Layer 8 of a small transformer language model trained on English Wikipedia (19 layers, counted from 0, width 128).
A neuron adds its activation times its output weights to the MLP's output. To switch it off is to set its activation to zero at one token and run the rest of the model.

Output weights of the MLP neurons that the questions are about. A number n stands for n times 0.0087.
n25: 6 9 -8 36 28 36 12 13 -23 -3 46 18 21 3 -9 28 -42 9 22 0 -27 -16 13 10 -2 19 -9 22 -7 24 19 -15 43 18 -22 -2 -26 -1 16 16 39 12 -64 -56 51 13 -2 -14 -42 45 -7 41 -8 3 -3 25 -10 12 -4 28 -24 -26 20 -61 21 -10 -25 17 -7 26 -6 17 50 -38 -22 -73 6 37 5 -67 -19 2 -7 -46 -37 14 -8 -7 -15 -5 37 26 -27 13 14 37 -64 -3 14 -15 -46 -7 18 -2 -46 23 -14 -34 -5 -2 54 0 -13 67 8 41 15 -26 -2 -32 10 16 5 -20 -31 -21 -7 25
n59: -14 19 -10 5 -42 42 -28 10 -13 -15 11 16 -22 22 -6 6 -38 -44 14 -45 35 32 3 1 3 -39 -6 23 -31 -49 -16 -65 13 8 -55 -3 -1 -4 1 47 -24 -15 36 49 23 -34 2 9 29 -1 -26 24 11 -15 16 -49 -12 -24 -12 63 24 15 17 -15 18 -15 17 -15 -21 13 24 59 7 -22 28 -26 20 -9 5 -38 18 3 17 -45 -17 -58 5 11 22 43 15 24 -8 1 9 8 31 32 55 2 -14 43 -17 3 7 -11 -14 -12 -7 19 14 38 41 -12 17 -19 16 -25 -7 -45 -49 -5 -34 26 5 -13 25 -2
n108: 0 16 26 -29 -13 -20 23 -11 -26 17 -2 33 -3 -9 -5 -33 -4 -27 -3 -21 -11 -14 14 35 17 32 8 47 -12 8 37 1 -15 -2 39 21 43 -48 -36 19 50 26 -39 -13 6 46 27 23 -44 -31 -12 -21 -31 41 8 -18 18 -40 -6 7 -9 -6 17 5 21 -15 -36 24 -9 11 -4 0 16 2 -28 -50 -5 -5 19 -37 33 -5 -30 3 25 32 31 -2 -63 -18 9 -18 28 -15 28 -8 -12 -18 -16 11 -1 42 52 24 19 34 6 15 -43 -34 32 -23 -25 8 13 -10 -56 9 -41 -22 13 -50 -32 26 -25 26 -7 60
n156: -20 -32 -6 51 -2 -20 29 7 1 -4 25 9 44 32 27 33 9 31 29 -21 -1 6 4 -55 -26 -31 16 -3 5 -15 60 -2 -18 16 -6 -56 -4 -13 18 2 -7 -20 8 -33 -27 -17 57 -37 -34 -24 -17 -38 -1 40 12 14 31 -15 -43 -40 25 11 10 -16 32 -26 8 -3 12 -30 -22 0 -14 -27 8 -12 5 -55 -12 -2 23 22 -15 -16 -25 -13 -14 43 -12 8 9 14 5 -20 45 1 -10 -21 18 -7 11 4 65 -30 27 17 52 -15 -31 -26 -52 25 0 -2 15 10 38 -7 2 25 -56 22 -26 -8 4 26 39 36
n201: 16 57 29 38 -15 -78 -3 58 -8 -14 3 -4 -16 16 25 3 -4 -64 -17 -20 -8 6 -31 46 4 -43 -17 28 12 4 35 14 -18 -18 -10 -18 -30 6 -26 -21 25 4 2 -23 31 -7 0 -1 -5 54 41 -31 6 -33 -38 -28 32 14 24 -15 -52 -7 -10 -16 22 -2 -61 24 -14 -31 16 26 3 13 42 5 43 -31 27 29 -31 15 -22 -8 0 19 -17 0 -25 2 -35 56 -14 -2 -7 -44 -7 -1 -12 62 -47 -1 22 -7 -4 -5 59 35 -36 11 32 -31 -8 -13 54 -4 -22 -17 -3 29 -40 -18 14 -21 50 12 -31 34
n221: -31 -5 1 1 24 14 13 -16 -8 17 29 42 -3 -24 -5 -13 -20 -8 -5 -19 2 6 19 12 -43 34 -42 27 -32 39 -56 12 11 18 -16 17 8 -27 -22 -31 10 -73 -19 52 -27 19 9 -12 -8 18 -3 6 -30 12 24 -11 14 -18 35 -7 -7 -12 20 2 0 31 -37 -21 41 13 -28 30 -39 28 26 8 -32 30 -2 11 -47 5 31 -68 30 -4 -61 20 -7 13 -13 -28 -9 25 -24 -32 -33 -1 27 46 -11 35 17 34 -1 -18 28 37 -43 -33 15 -11 32 46 -4 23 -19 -46 -2 6 -5 -28 44 -6 -14 -6 14 58
n244: -14 37 13 -30 47 -24 18 -13 34 1 -15 -9 36 25 2 -24 32 32 15 1 35 6 -34 -41 34 -22 24 -17 -23 14 9 39 5 -21 16 -3 54 -33 45 -38 11 -61 12 -8 -8 16 -10 -22 -16 5 25 4 22 -28 4 -30 22 -44 50 30 -66 16 -6 -38 -4 2 -6 18 3 -2 12 33 -55 19 6 12 -32 -15 2 9 -38 -62 8 24 -59 18 41 23 6 5 -6 23 -32 -68 -3 21 0 -34 35 -47 8 -11 -16 -9 47 -12 -4 24 -29 15 10 39 -25 17 -2 -49 -53 41 -32 33 25 20 -7 -3 -6 -17 -14 20
n262: 1 -8 -24 -20 -36 -20 5 -21 0 29 44 -15 -22 -15 -17 23 -22 4 1 -25 20 11 68 -2 6 16 0 36 51 12 -43 -4 -10 70 38 -10 4 -37 41 8 -13 -26 14 -7 -7 9 -25 50 -18 2 19 -10 16 -15 13 42 -14 -68 -9 -47 14 -50 -73 -3 -17 -41 -31 14 -20 -21 36 0 21 3 -39 -7 9 53 30 -23 19 28 -35 -13 12 -30 32 -30 -18 6 -5 22 1 -14 9 -6 -44 11 -1 25 26 -4 -39 -19 -35 29 -5 -12 -11 -1 -25 59 -5 40 9 23 -34 27 14 -18 -9 -14 23 1 -45 6 -10 50
n321: 0 31 1 -5 4 -22 1 -36 24 23 -12 -59 1 5 -24 -18 4 -2 -55 -42 33 -31 -15 29 6 -31 -8 64 1 -12 38 27 -39 -9 13 -5 14 -4 -5 25 -6 -4 18 55 13 -4 2 -3 -10 -49 47 23 -34 37 -41 24 21 2 -1 -18 -15 17 -6 20 -42 -8 7 -25 39 24 2 -26 28 -36 15 10 -33 25 -11 -44 -10 -26 5 -23 4 16 -39 16 14 -8 34 -55 -12 -8 14 58 -17 0 2 17 8 14 24 34 -17 94 -32 1 21 24 -29 -36 23 16 -14 -22 -26 -9 -11 -17 -14 -31 35 -6 0 18 -33 -33
n346: 72 -15 -27 13 43 1 10 -25 -31 7 11 -47 -23 -28 8 7 -22 36 9 -1 -25 -35 -20 -3 -19 23 36 -3 -33 -6 20 -5 4 26 23 9 -17 69 -12 -2 44 32 1 -11 -15 -3 8 -3 -57 72 21 -6 -8 -3 -13 16 12 -32 13 16 22 50 22 2 2 28 -35 -42 -66 73 -8 -17 -17 -34 16 -20 -26 29 3 -37 -17 3 6 3 18 20 -42 34 13 -13 -26 14 -41 -18 -9 -38 -2 -32 -19 20 -33 2 13 31 -45 -15 -24 8 -17 16 37 -18 -10 -6 -33 14 38 -4 9 -4 -12 17 -27 52 8 -14 5 -22
n348: -17 25 -7 13 28 3 -60 16 -17 -9 5 -15 -11 19 -29 57 23 35 -40 -6 -11 -23 11 24 -38 -12 -26 13 -8 -63 21 7 28 -16 -28 -29 9 40 -18 -2 -30 6 -4 -29 55 -18 1 2 16 -7 -22 -2 -4 -32 10 23 -17 -19 93 -27 -22 44 10 38 -20 -1 -2 -51 -2 -18 -28 7 -9 -4 -10 -11 -26 38 -7 -30 -14 13 -24 29 4 46 32 21 32 31 2 -17 25 4 13 -23 1 25 -14 -18 -25 6 -65 20 -19 35 5 45 12 -45 -5 27 37 -13 -30 46 -43 25 33 25 -12 26 22 28 -7 0 4 -44
n349: -14 25 35 -36 12 -12 -28 29 -40 -5 -29 10 -28 3 25 -1 45 -3 2 17 82 36 -73 48 -13 14 -47 51 18 -23 32 26 48 59 16 -21 -37 28 -17 29 36 36 14 -45 -7 1 30 8 88 15 33 7 2 -46 -20 40 -46 13 -3 10 -22 2 -44 6 22 68 -25 -13 18 25 40 -11 -23 -4 -18 -8 25 3 -44 -29 -35 -5 59 -24 -11 -29 2 -19 -4 -19 2 -33 -19 11 21 -11 -13 -41 10 -7 23 30 -25 33 -40 -37 -45 2 -32 23 -38 33 -23 14 -22 -25 12 0 6 -24 15 -47 26 -34 -21 0 17 19
n400: -13 66 -26 -42 19 -27 -21 -68 -2 -20 -8 -17 23 6 -10 28 4 -56 62 -13 14 5 -62 3 23 26 -30 -35 71 -29 24 -55 31 0 -41 28 38 -34 1 -43 42 23 10 -33 -5 -11 -9 26 -20 40 -7 -2 -25 58 0 -17 -20 19 -47 -20 31 -12 3 -18 -9 33 -4 44 -14 12 23 -16 45 41 -3 83 9 -34 -10 -3 34 4 6 -13 -15 8 3 8 7 9 22 -10 -14 -7 -21 -2 4 85 11 -4 -21 -52 18 28 7 36 -35 17 -8 -27 -25 -35 -3 -46 10 -19 -20 -17 27 -10 -1 0 -17 -29 17 24 -29 -61
n447: -14 -12 9 15 -4 10 -52 34 3 -3 -17 -3 -12 14 47 -16 -3 16 -11 4 13 7 -27 13 0 -12 35 -46 17 7 11 -6 34 22 -15 -58 -29 9 50 -28 -1 43 -18 8 0 -43 -7 -58 18 -7 -47 6 25 -22 17 21 19 10 23 5 -21 21 -3 -47 5 19 -34 12 21 -30 -66 5 0 -6 32 -10 7 65 -18 -3 11 -13 -18 -34 -27 27 -57 61 -12 13 40 8 -4 -7 22 -12 -11 4 17 -24 36 64 36 27 -75 4 -15 -14 -11 16 -1 2 52 -12 -12 74 42 21 -19 -23 -25 6 14 6 -37 -15 -61 -18
n470: 16 -16 13 -49 -9 -4 -45 -27 3 -19 -32 -16 -1 -35 -4 -24 2 -14 43 -58 16 19 -8 -13 0 -4 56 -14 -2 19 31 27 -4 -10 37 12 41 -57 -10 -5 27 16 50 -26 -11 23 8 -11 5 28 19 0 5 17 5 9 -17 5 9 0 31 41 36 -31 -54 -46 -6 -7 -7 10 59 21 -12 -20 25 5 11 11 16 0 3 32 -33 -31 -19 14 -4 17 -34 -4 -14 9 35 -67 -26 35 -10 -38 -6 41 -29 57 19 -10 -3 7 0 -20 43 22 55 -13 -8 -8 -7 -57 2 -19 6 22 8 -8 -4 -23 12 -24 -8 -1
n493: -28 9 -17 -17 38 -37 -31 -8 28 17 22 -8 4 -14 -6 -9 -20 30 -29 -12 56 21 -47 -18 24 28 -6 -51 -53 -25 -22 -30 -22 -26 -28 -9 -6 -77 17 -10 9 -2 12 -2 10 -23 25 -15 -2 9 -19 -14 -26 -21 32 -33 9 27 -35 0 -9 29 30 33 -2 43 -30 -7 53 21 17 16 -20 36 -10 25 -4 -18 57 12 -42 2 -15 -30 -18 -22 -12 17 22 -17 -17 7 -14 -30 24 29 9 9 -4 16 29 11 -10 11 29 -31 21 24 -53 48 18 -54 69 11 -21 25 17 9 -42 -24 -48 18 24 -2 -5 -19 -27 -7

Each question names a token from some text and the token that comes next. It shows the activations a of the neurons there, in the order above. A number n stands for n times 0.03.

Then comes g, the gradient of the next token's log-probability with respect to the MLP's output, scaled to length 1. A neuron's effect is roughly proportional to its activation times (output weights . g). A number n stands for n times 0.0037.

"air", then "y"
a: -6 -6 2 0 -3 -4 -3 -5 -2 18 14 -4 -5 -4 -1 0
g: 16 -18 -13 17 52 26 -11 26 -3 -4 -7 18 7 -30 -2 -11 -33 -37 -65 30 -42 -16 -14 16 4 4 37 0 2 -30 -2 32 10 11 -17 3 24 -14 -6 20 -5 2 14 10 -8 20 -20 14 -12 -10 18 -17 14 -39 8 -8 12 -23 8 1 68 26 7 -21 1 32 43 -4 -6 -42 -8 17 43 -43 15 14 -29 -6 -10 13 28 -69 14 -29 23 0 -25 -21 -3 -12 18 -15 -11 -20 -26 -21 -63 -45 18 -8 16 0 -25 -38 13 3 39 18 13 17 -18 20 22 0 49 4 53 -3 -20 -7 9 20 -3 -7 15 -25 13 21
Which two neurons, each switched off alone, lower its probability most, in order? n400, n346

"em", then "es"
a: 67 -5 66 0 0 18 0 0 -4 0 -1 -3 0 -2 0 -5
g: 18 -5 26 -12 -21 6 -24 -41 25 -28 22 6 6 -8 -13 -3 0 -28 39 -2 24 -18 -17 23 -5 49 -2 -10 57 -4 4 -11 -6 -2 -21 11 -8 24 49 28 12 -11 -7 0 87 6 32 -9 -3 26 -17 16 -6 1 10 -10 -28 6 -46 10 -44 -12 -5 69 2 -21 -16 49 -4 27 -5 3 -1 19 -8 -8 -22 17 -20 -1 -22 5 16 24 1 -31 -15 2 -47 -1 -37 -23 -5 4 4 7 8 6 9 -32 -22 -48 -26 -5 -32 2 -9 6 11 -11 31 -8 14 26 -57 -1 -18 -38 -6 28 -39 21 13 8 27 54 -16 4
Which neuron, switched off, lowers the next token's probability most? n25

"il", then "ed"
a: -3 9 21 -6 -3 -6 -6 0 -1 -2 -2 -2 2 -3 -5 -6
g: -18 18 24 27 4 -37 3 -7 -61 5 18 -2 13 2 -32 72 32 20 43 -2 17 -16 14 7 36 13 -14 -6 -20 3 -13 -31 -39 10 15 22 -8 -5 4 39 -41 -19 -7 29 -6 -24 35 20 -15 31 -53 6 -27 -27 28 -27 10 27 3 -29 28 33 14 18 15 8 -20 -2 -17 23 17 5 -2 -34 1 -15 9 3 35 2 4 36 -19 9 -35 -22 -40 43 -20 -3 -22 5 -34 21 -30 -8 -17 3 24 19 -13 -16 -2 -14 6 -22 9 18 18 27 20 -2 -16 -8 -13 -7 -24 8 20 -26 13 34 7 -31 -76 6 -41 26
Which neuron, switched off, lowers the next token's probability most? n59

" when", then " the"
a: -2 -6 22 -5 -1 -3 -6 0 -5 -4 58 -4 -1 -1 -5 -5
g: -27 13 28 36 25 3 -36 -9 -31 2 14 -38 7 10 25 -35 33 -20 11 -24 -14 38 -1 -27 32 -8 28 5 0 -20 27 13 -15 63 32 -1 -21 -21 16 -18 38 -18 -32 16 6 -21 -37 16 13 -10 -39 28 -15 -14 -31 49 9 34 -32 39 45 -7 11 -5 -43 2 35 0 -11 -1 -3 21 -9 44 -28 -17 -2 12 -15 14 7 30 10 35 5 -21 9 10 -16 20 0 -31 3 -3 26 43 -4 -46 -35 -26 2 -25 14 -10 26 -25 4 35 18 -19 -41 21 37 -4 -7 -30 -35 -21 -1 -4 -16 -32 -5 -1 -20 -27 6 5
Which neuron, switched off, raises the next token's probability most? n348

" c", then "or"
a: -5 -2 27 -3 11 0 15 35 0 -3 0 -2 0 -5 -1 -4
g: 2 30 24 -13 -47 -1 1 -23 -1 26 31 -20 25 8 -32 36 14 30 -23 14 -9 6 52 -25 -4 8 8 -15 -7 6 -53 5 -42 15 -12 57 15 17 18 -31 32 18 4 -8 -8 6 -23 22 12 12 5 14 -22 -37 20 20 -32 -24 20 7 -53 2 32 2 19 -34 -19 34 15 42 0 -12 -39 -38 -11 6 14 -29 -9 -23 -25 -13 2 -14 -36 6 1 -17 -28 6 0 -32 33 29 -2 -12 58 -3 -18 22 5 -10 0 -20 -42 -11 22 -27 7 13 12 13 -42 -5 7 -22 21 -8 20 -36 -24 31 46 40 6 -16 -5 40
Which neuron, switched off, lowers the next token's probability most? n262

" m", then "ent"
a: -5 -5 31 -5 -6 0 40 -2 0 0 0 -1 -3 0 -6 -4
g: 0 23 -5 -50 -9 -5 28 0 2 23 -5 36 3 41 -42 29 -29 -15 14 -34 1 51 -13 25 22 43 -14 17 -15 7 -39 -32 6 3 18 -12 12 21 19 -39 -23 9 34 1 8 26 55 -6 -8 37 7 -6 2 8 -14 1 -17 9 39 13 -23 -24 -13 0 2 -10 -1 -8 -23 -52 -11 32 -28 18 -50 9 -30 -42 28 3 -31 -35 -12 -40 -31 9 17 67 -17 32 18 16 -43 -4 0 2 34 -10 -2 -15 -22 3 4 36 -20 -5 -15 12 -27 -4 13 20 -8 -21 -10 -6 22 -1 -2 -5 4 -55 -6 39 30 10 22 5
Which two neurons, each switched off alone, lower its probability most, in order? n244, n108

"6", then "6"
a: -2 0 13 -4 -1 -5 -5 -6 -2 -5 -6 -2 -1 -4 62 -3
g: 20 15 3 -2 5 -6 -12 15 -20 36 -17 17 9 15 9 29 0 14 31 -23 12 24 5 -12 15 -24 39 -23 21 -13 -4 6 -4 67 -4 -23 11 1 -6 -34 40 22 7 35 -20 -17 -12 26 -9 -2 15 4 17 2 -20 -14 30 -59 -56 -10 -6 -7 -13 -26 -60 37 -7 -16 18 12 -32 10 15 47 -11 19 -1 54 5 -27 -32 -42 32 0 -8 -24 -32 11 -11 4 13 24 32 -51 27 -1 5 0 1 -18 -7 14 -16 -65 -2 -7 -23 26 35 11 -15 5 24 -26 -34 -7 -4 -13 8 -17 -34 7 -23 47 -11 35 -25 5
Which neuron, switched off, lowers the next token's probability most? n470

"ually", then " found"
a: -1 -6 -5 -4 0 -5 11 0 -2 -1 -4 -1 -4 26 -3 30
g: 2 5 -24 44 7 -36 -21 -32 -8 3 -11 1 5 -24 -17 15 14 0 -28 -25 22 31 -12 47 38 13 -56 0 2 -31 -12 -43 45 14 7 1 4 -4 19 8 -15 -24 24 -14 -20 -3 11 9 24 16 19 20 -11 -29 -16 23 -17 -42 3 34 -15 26 -3 29 10 9 11 -29 35 18 -37 -22 -28 42 20 -31 -33 31 46 13 5 8 2 -1 22 -11 -45 5 -12 2 -2 -16 14 28 -5 33 -2 45 2 -34 50 2 36 13 6 -49 -21 5 -33 22 -8 -35 2 30 1 -2 -9 23 -36 17 -19 -53 17 -34 -28 18 4 -8
Which two neurons, each switched off alone, lower its probability most, in order? n493, n447

" st", then "rict"
a: -6 -6 5 -5 -2 29 26 0 0 -2 -3 0 -6 -5 -2 23
g: 19 12 -23 17 19 9 21 -18 -35 53 -13 -6 -7 8 44 18 1 27 24 23 14 8 -28 17 -9 34 51 -30 -16 3 -23 -12 -30 31 -29 22 -9 -40 -14 6 25 -5 21 9 33 -32 -42 -14 33 21 38 10 -50 53 5 0 12 -3 27 -20 -18 10 -14 -2 -9 49 2 -56 0 -37 20 8 -36 -21 -17 -11 39 -15 -38 13 -18 -6 -34 25 -41 16 -20 -39 -31 11 -1 -11 4 0 -21 6 -16 -23 22 17 13 50 7 18 9 -12 5 11 10 -14 -20 11 4 -34 3 -7 -23 -31 20 -53 18 -7 -4 5 24 -9 31 9
Which neuron, switched off, lowers the next token's probability most? n221

" one", then " of"
a: 0 -5 -4 10 0 -4 -3 -1 -5 -5 -6 -5 -5 -2 28 0
g: -13 16 0 -66 24 12 20 37 -58 -1 -26 4 4 25 -31 13 -11 -32 12 0 -2 22 -5 28 28 37 35 25 -17 2 22 -20 -38 2 25 -35 22 28 59 -6 -23 17 0 32 -14 -5 -31 -55 0 -20 -20 9 4 -24 57 10 30 2 -16 21 3 -18 -17 -15 6 4 -3 -19 -11 8 16 -40 25 -21 -22 -42 -3 21 -24 15 23 -1 12 -8 -7 -46 -5 -21 -9 26 -10 31 -7 42 31 11 8 51 22 -17 32 18 -4 -24 -28 -21 -11 10 -15 14 -4 17 28 -40 18 -8 14 -39 -13 -28 21 -32 1 -9 -2 23 -10 -17
Which neuron, switched off, raises the next token's probability most? n470

"-", then "up"
a: 0 -4 0 -5 -4 -5 7 -3 0 -3 -5 0 0 10 -5 -5
g: -4 -31 31 -25 20 5 -4 43 27 4 14 -4 -19 4 20 22 41 -30 19 -15 -7 38 -11 48 -12 -9 4 3 50 19 23 13 -15 -3 24 0 20 9 1 -16 -7 -20 8 23 4 -18 -25 -49 23 -29 -33 28 3 -24 -11 15 36 9 -42 -4 34 -12 7 -8 12 -32 3 -23 -56 -16 15 -7 3 -26 -7 -38 -39 11 -48 -6 -14 39 -26 6 -37 -42 17 13 -53 -13 -27 36 7 31 1 20 20 -10 29 -23 -3 42 11 -19 7 3 -23 23 -18 5 14 16 22 -75 14 -2 -21 6 -3 9 31 0 14 22 34 -3 -3 -29
Which neuron, switched off, lowers the next token's probability most? n447

"ance", then "-"
a: 0 57 7 -6 30 -4 -3 -5 2 7 -3 0 -5 -2 0 -1
g: 4 5 -5 -1 -34 -20 -1 -12 -34 18 14 49 -20 8 -16 -25 2 16 30 -19 -4 1 -14 -63 -18 20 -11 -20 -49 9 37 6 -15 11 16 32 -22 34 -48 15 -10 31 7 29 9 -32 -21 -9 -39 4 13 6 -34 15 -44 11 -23 11 4 0 21 -42 -15 -34 1 0 13 32 10 -10 -15 67 -1 -17 -3 19 -28 -19 8 -29 17 18 -6 10 10 -36 55 41 15 15 -31 26 38 -23 10 0 15 38 28 -13 43 3 12 -19 -11 -10 -9 -19 38 -6 12 -4 0 9 -12 63 -5 18 0 -24 12 19 -23 9 -8 -23 -5 -49
Which neuron, switched off, lowers the next token's probability most? n59

"side", then " built"
a: -1 -6 -3 30 0 -2 -6 -2 7 -1 -6 -2 -6 0 -4 -3
g: -22 -13 10 8 16 6 -2 -7 30 14 -38 5 -11 -14 6 -57 8 14 -6 19 27 37 -45 0 -16 -16 12 -13 3 -34 -39 -28 -2 6 -20 -8 29 5 -49 2 9 3 25 31 -17 25 13 -6 -39 14 47 -12 32 18 36 -36 -25 -1 5 7 -4 -34 -24 6 15 -12 23 6 -21 6 -5 19 23 41 39 0 15 -12 3 20 48 -43 30 30 8 18 -22 -3 -16 -1 -14 -40 30 12 20 -10 0 10 -49 -51 -20 -9 -2 17 37 18 11 10 16 -48 1 9 -33 33 -24 44 8 -9 -36 3 -31 11 23 3 29 -15 8 -58
Which neuron, switched off, raises the next token's probability most? n156

"\n", then "St"
a: -3 -3 -1 23 7 6 12 -5 -5 -2 -3 -1 1 -4 0 13
g: 31 43 6 4 -40 16 -3 -35 2 3 3 -10 2 -7 -2 53 15 -20 -5 -4 -4 1 2 -60 4 -10 -70 -24 -21 18 11 -19 -6 35 -21 36 9 -8 9 32 14 -56 18 -30 19 -47 8 16 12 -18 0 9 -30 18 22 19 6 36 -17 -4 30 19 10 3 14 -32 -12 48 -36 -10 13 45 -39 -23 3 24 20 -9 -4 -26 -68 13 -8 -14 -23 6 -15 -23 -10 3 -39 -17 15 7 10 6 -2 23 5 -12 19 26 62 0 30 2 -21 29 3 -14 24 -50 12 0 19 2 13 6 -8 2 -3 -2 -23 16 15 -51 20 16
Which neuron, switched off, lowers the next token's probability most? n156

"age", then " is"
a: -2 -5 43 7 0 -5 -2 -2 25 -1 0 -5 0 0 -4 0
g: 9 -9 0 9 13 -12 -38 12 -31 -28 36 9 27 10 40 22 1 -21 7 -4 7 -48 -1 -20 1 3 -25 -48 24 -2 -19 34 -14 2 -32 1 -21 -16 33 36 9 -44 1 0 40 -70 30 12 -22 4 13 -8 43 -7 4 20 31 2 -8 22 18 34 21 37 20 14 13 -46 -13 62 32 -4 16 -16 -14 1 -15 -37 -8 -12 4 -30 -8 -22 -24 -42 22 -17 -32 -8 -26 8 11 -55 7 -4 -8 -25 11 25 17 38 18 -14 -2 -22 -1 -27 -28 -7 24 -7 0 -20 8 34 32 42 14 4 -32 -24 -2 37 12 -16 4 14
Which neuron, switched off, raises the next token's probability most? n321

"ion", then " pro"
a: -5 1 -4 2 -5 -2 -3 -3 20 -5 -4 -6 -4 0 -1 -3
g: -1 22 -14 22 -8 32 7 -5 34 35 42 -16 -14 -26 -25 0 5 -15 -30 0 -30 -29 6 -48 11 -34 50 22 -32 25 34 -3 -37 -10 21 28 -5 -48 -22 -7 -5 -2 36 49 -8 -22 18 9 -18 12 -11 -15 11 16 -43 0 -30 30 -14 20 -26 16 1 -20 -12 30 44 16 30 33 -27 -11 -6 45 23 -2 14 12 33 -9 -1 6 -14 10 21 40 7 -41 30 6 35 -48 -7 14 4 25 9 -31 20 -11 -12 -9 1 -20 4 17 26 24 4 -17 -48 -28 -27 30 -4 9 -11 3 6 -20 -26 -7 7 -65 -24 -6 -25 -12
Which neuron, switched off, lowers the next token's probability most? n321

" ra", then "ce"
a: -4 0 20 -5 11 45 30 -1 0 -3 -3 -1 -3 -5 -2 -4
g: -5 -23 -20 33 -29 5 -34 13 -27 29 -24 -6 14 -5 -7 -20 -12 -3 -14 37 55 18 1 14 12 15 -3 -14 18 -13 16 1 12 5 -27 35 -9 -40 13 -9 -19 -23 34 -30 32 16 16 37 25 -20 0 54 21 -25 -1 0 16 22 -24 21 12 -63 -32 25 7 -39 -15 -17 -44 -24 10 -29 15 29 2 5 -1 -4 16 -11 3 -36 5 -4 4 -67 31 -10 -24 16 -62 -11 47 -23 -1 5 2 1 46 17 7 -7 -8 16 3 17 -33 30 -3 25 3 -2 -2 -23 18 -7 11 30 -19 -24 22 4 21 -32 -28 -13 -1 62
Which neuron, switched off, raises the next token's probability most? n221

"land", then "est"
a: 0 1 -1 -1 -5 16 -6 -1 -5 -5 -6 0 31 -3 -5 -5
g: 11 0 -30 -37 19 -6 10 15 -12 17 -37 29 15 3 -4 -16 -4 2 -10 -15 40 -49 70 1 31 -28 -8 25 22 5 -15 31 51 0 17 -34 23 22 -4 4 22 -32 -23 32 25 13 20 14 -11 -12 10 9 -17 -1 -27 1 61 17 28 -26 40 -44 -11 -32 -9 -6 18 -20 -2 -30 -7 -2 -16 -8 1 -16 -5 5 0 1 18 -31 -1 -3 29 -7 20 22 -32 23 -55 5 5 -31 -17 -5 -12 26 -6 -17 -22 6 -51 28 23 12 -14 80 -16 -40 27 21 -14 5 -19 -21 -30 -30 16 -2 16 -36 14 -16 10 -8 -2 14
Which neuron, switched off, lowers the next token's probability most? n221

"a,", then " where"
a: 0 1 50 -2 -1 -5 0 0 15 -4 19 0 0 -3 0 7
g: -3 37 11 -44 39 -26 30 -3 -3 -6 9 12 -5 0 -38 8 38 2 13 -40 7 32 23 32 12 74 19 -10 37 -14 -32 11 -22 -39 22 -17 8 -23 29 -8 10 -28 0 13 17 -6 -6 18 -11 -40 26 -8 10 -14 36 -7 -30 -31 -21 -28 -50 27 0 13 -4 -14 31 -22 -37 -64 30 11 4 -6 7 5 -7 -16 -6 14 -21 -1 -38 -14 46 43 6 28 -24 1 36 -23 -11 13 8 -35 21 -6 58 31 19 32 -16 26 -10 -25 -19 6 1 -6 -4 -42 -6 4 21 5 2 -16 -42 -4 4 -14 0 8 -29 3 -4 1
Which neuron, switched off, lowers the next token's probability most? n108

"ome", then " more"
a: -2 -5 -4 4 -1 -2 -6 -3 7 -6 -1 -1 21 -2 -1 -1
g: 35 26 4 3 16 6 -8 -3 -55 27 -16 34 37 -5 -7 21 -30 10 -4 -46 -23 14 -20 15 11 -56 14 -59 -28 53 4 -8 33 -13 -32 18 -15 2 -5 29 -38 29 31 -6 25 -5 -4 6 -37 2 -14 8 -29 33 8 14 -24 -54 -36 -15 31 1 -7 -55 -12 15 6 7 16 26 14 24 0 -3 12 2 -28 7 7 24 -15 2 15 3 21 -1 -6 -20 -34 39 -27 38 25 5 25 -23 -36 0 28 -6 5 -14 12 23 -5 1 -30 20 20 -42 -8 0 -8 -25 -3 8 -22 -26 15 -25 20 57 -32 17 27 17 -15 18
Which neuron, switched off, lowers the next token's probability most? n400

"n", then " and"
a: -1 30 -6 -3 0 0 -3 -2 19 0 0 -4 0 0 -2 -2
g: -5 31 -1 -11 28 -3 -26 -78 33 -37 22 -31 -21 19 15 -18 8 20 -27 -7 -11 35 -4 36 3 9 8 -2 -2 -38 -20 0 -14 -46 9 34 -16 -39 -4 -9 -8 -12 3 -23 32 2 1 -20 27 14 12 -41 10 7 -55 -27 -5 11 -15 36 -23 8 32 -18 -14 -7 -6 11 3 16 -21 21 13 16 0 14 -10 -17 20 -32 26 20 -22 23 -6 37 3 -16 28 17 10 25 41 -15 -23 2 -4 26 -17 5 -9 20 -48 -26 -1 2 44 -29 65 32 38 10 20 -12 -14 -29 14 34 7 29 -17 1 16 -14 -30 -57 22 -21
Which neuron, switched off, lowers the next token's probability most? n59

"ence", then ","
a: 0 2 8 -4 18 -5 -5 -5 -6 -2 -6 -2 -5 0 -3 -1
g: -1 5 -39 -7 -21 -45 1 -28 4 -32 -39 -13 14 -43 -22 5 -29 -23 -38 6 -25 27 -2 8 -22 -8 0 46 22 19 31 -32 38 -15 -16 -7 -43 22 -34 2 -24 47 16 -26 21 -3 -1 3 4 34 -21 -56 -12 28 -15 15 -6 -16 25 -10 -24 -17 -22 41 -11 -3 -35 32 16 -25 3 61 0 22 22 -25 15 -11 -4 9 -21 -1 16 1 6 -2 -34 16 24 18 9 -7 38 -33 5 -19 -11 29 -15 -29 -29 -17 23 5 -16 -24 40 3 12 31 -3 27 11 13 7 3 20 10 9 34 49 9 -22 56 7 1 -7 45
Which neuron, switched off, lowers the next token's probability most? n201

"es", then " from"
a: -1 26 -2 -5 -6 0 -1 -5 -1 -6 0 0 28 -1 -3 -4
g: 11 -19 -19 13 13 0 -55 -12 46 -10 -29 33 24 -26 22 -57 -21 -38 62 21 -3 -23 23 -20 1 1 14 -14 42 -2 39 6 -2 -11 -53 6 9 -44 9 16 22 -4 5 41 -2 22 -15 -3 -10 -16 13 54 20 -12 33 -35 -50 0 48 -29 4 23 -27 15 18 36 12 8 11 -7 -13 1 -18 46 20 0 0 11 -6 -29 30 -18 28 7 3 -21 -23 34 22 -1 -40 5 14 8 -6 0 -7 -3 -1 -16 14 3 -13 -19 23 20 16 -28 -8 21 -4 8 0 -63 15 15 3 26 -26 -4 -32 -18 -10 -27 -47 -19 -6 4
Which neuron, switched off, lowers the next token's probability most? n400

" d", then "ual"
a: -2 -4 -4 -5 -4 -5 51 0 0 -1 0 0 9 0 -2 -5
g: -44 22 11 -8 -14 1 -23 24 -31 -9 -36 -3 -20 18 24 20 34 48 15 -17 -7 15 14 7 1 5 30 -16 -24 0 14 -5 -17 14 18 -22 29 -14 0 -21 5 29 -14 2 -36 -14 27 -22 -19 3 -26 -24 47 7 40 5 16 -41 -9 22 34 -27 6 29 -37 -16 -42 -46 48 -26 8 10 23 -15 22 -12 -8 -4 17 -68 41 28 -16 4 -31 -47 6 21 -58 15 -2 -1 9 30 -13 1 -8 8 -15 -3 18 0 12 -8 -19 -3 -5 -1 -22 -19 -12 10 34 -47 -43 37 14 -21 31 22 26 23 42 26 -1 -10 2 17
Which neuron, switched off, raises the next token's probability most? n244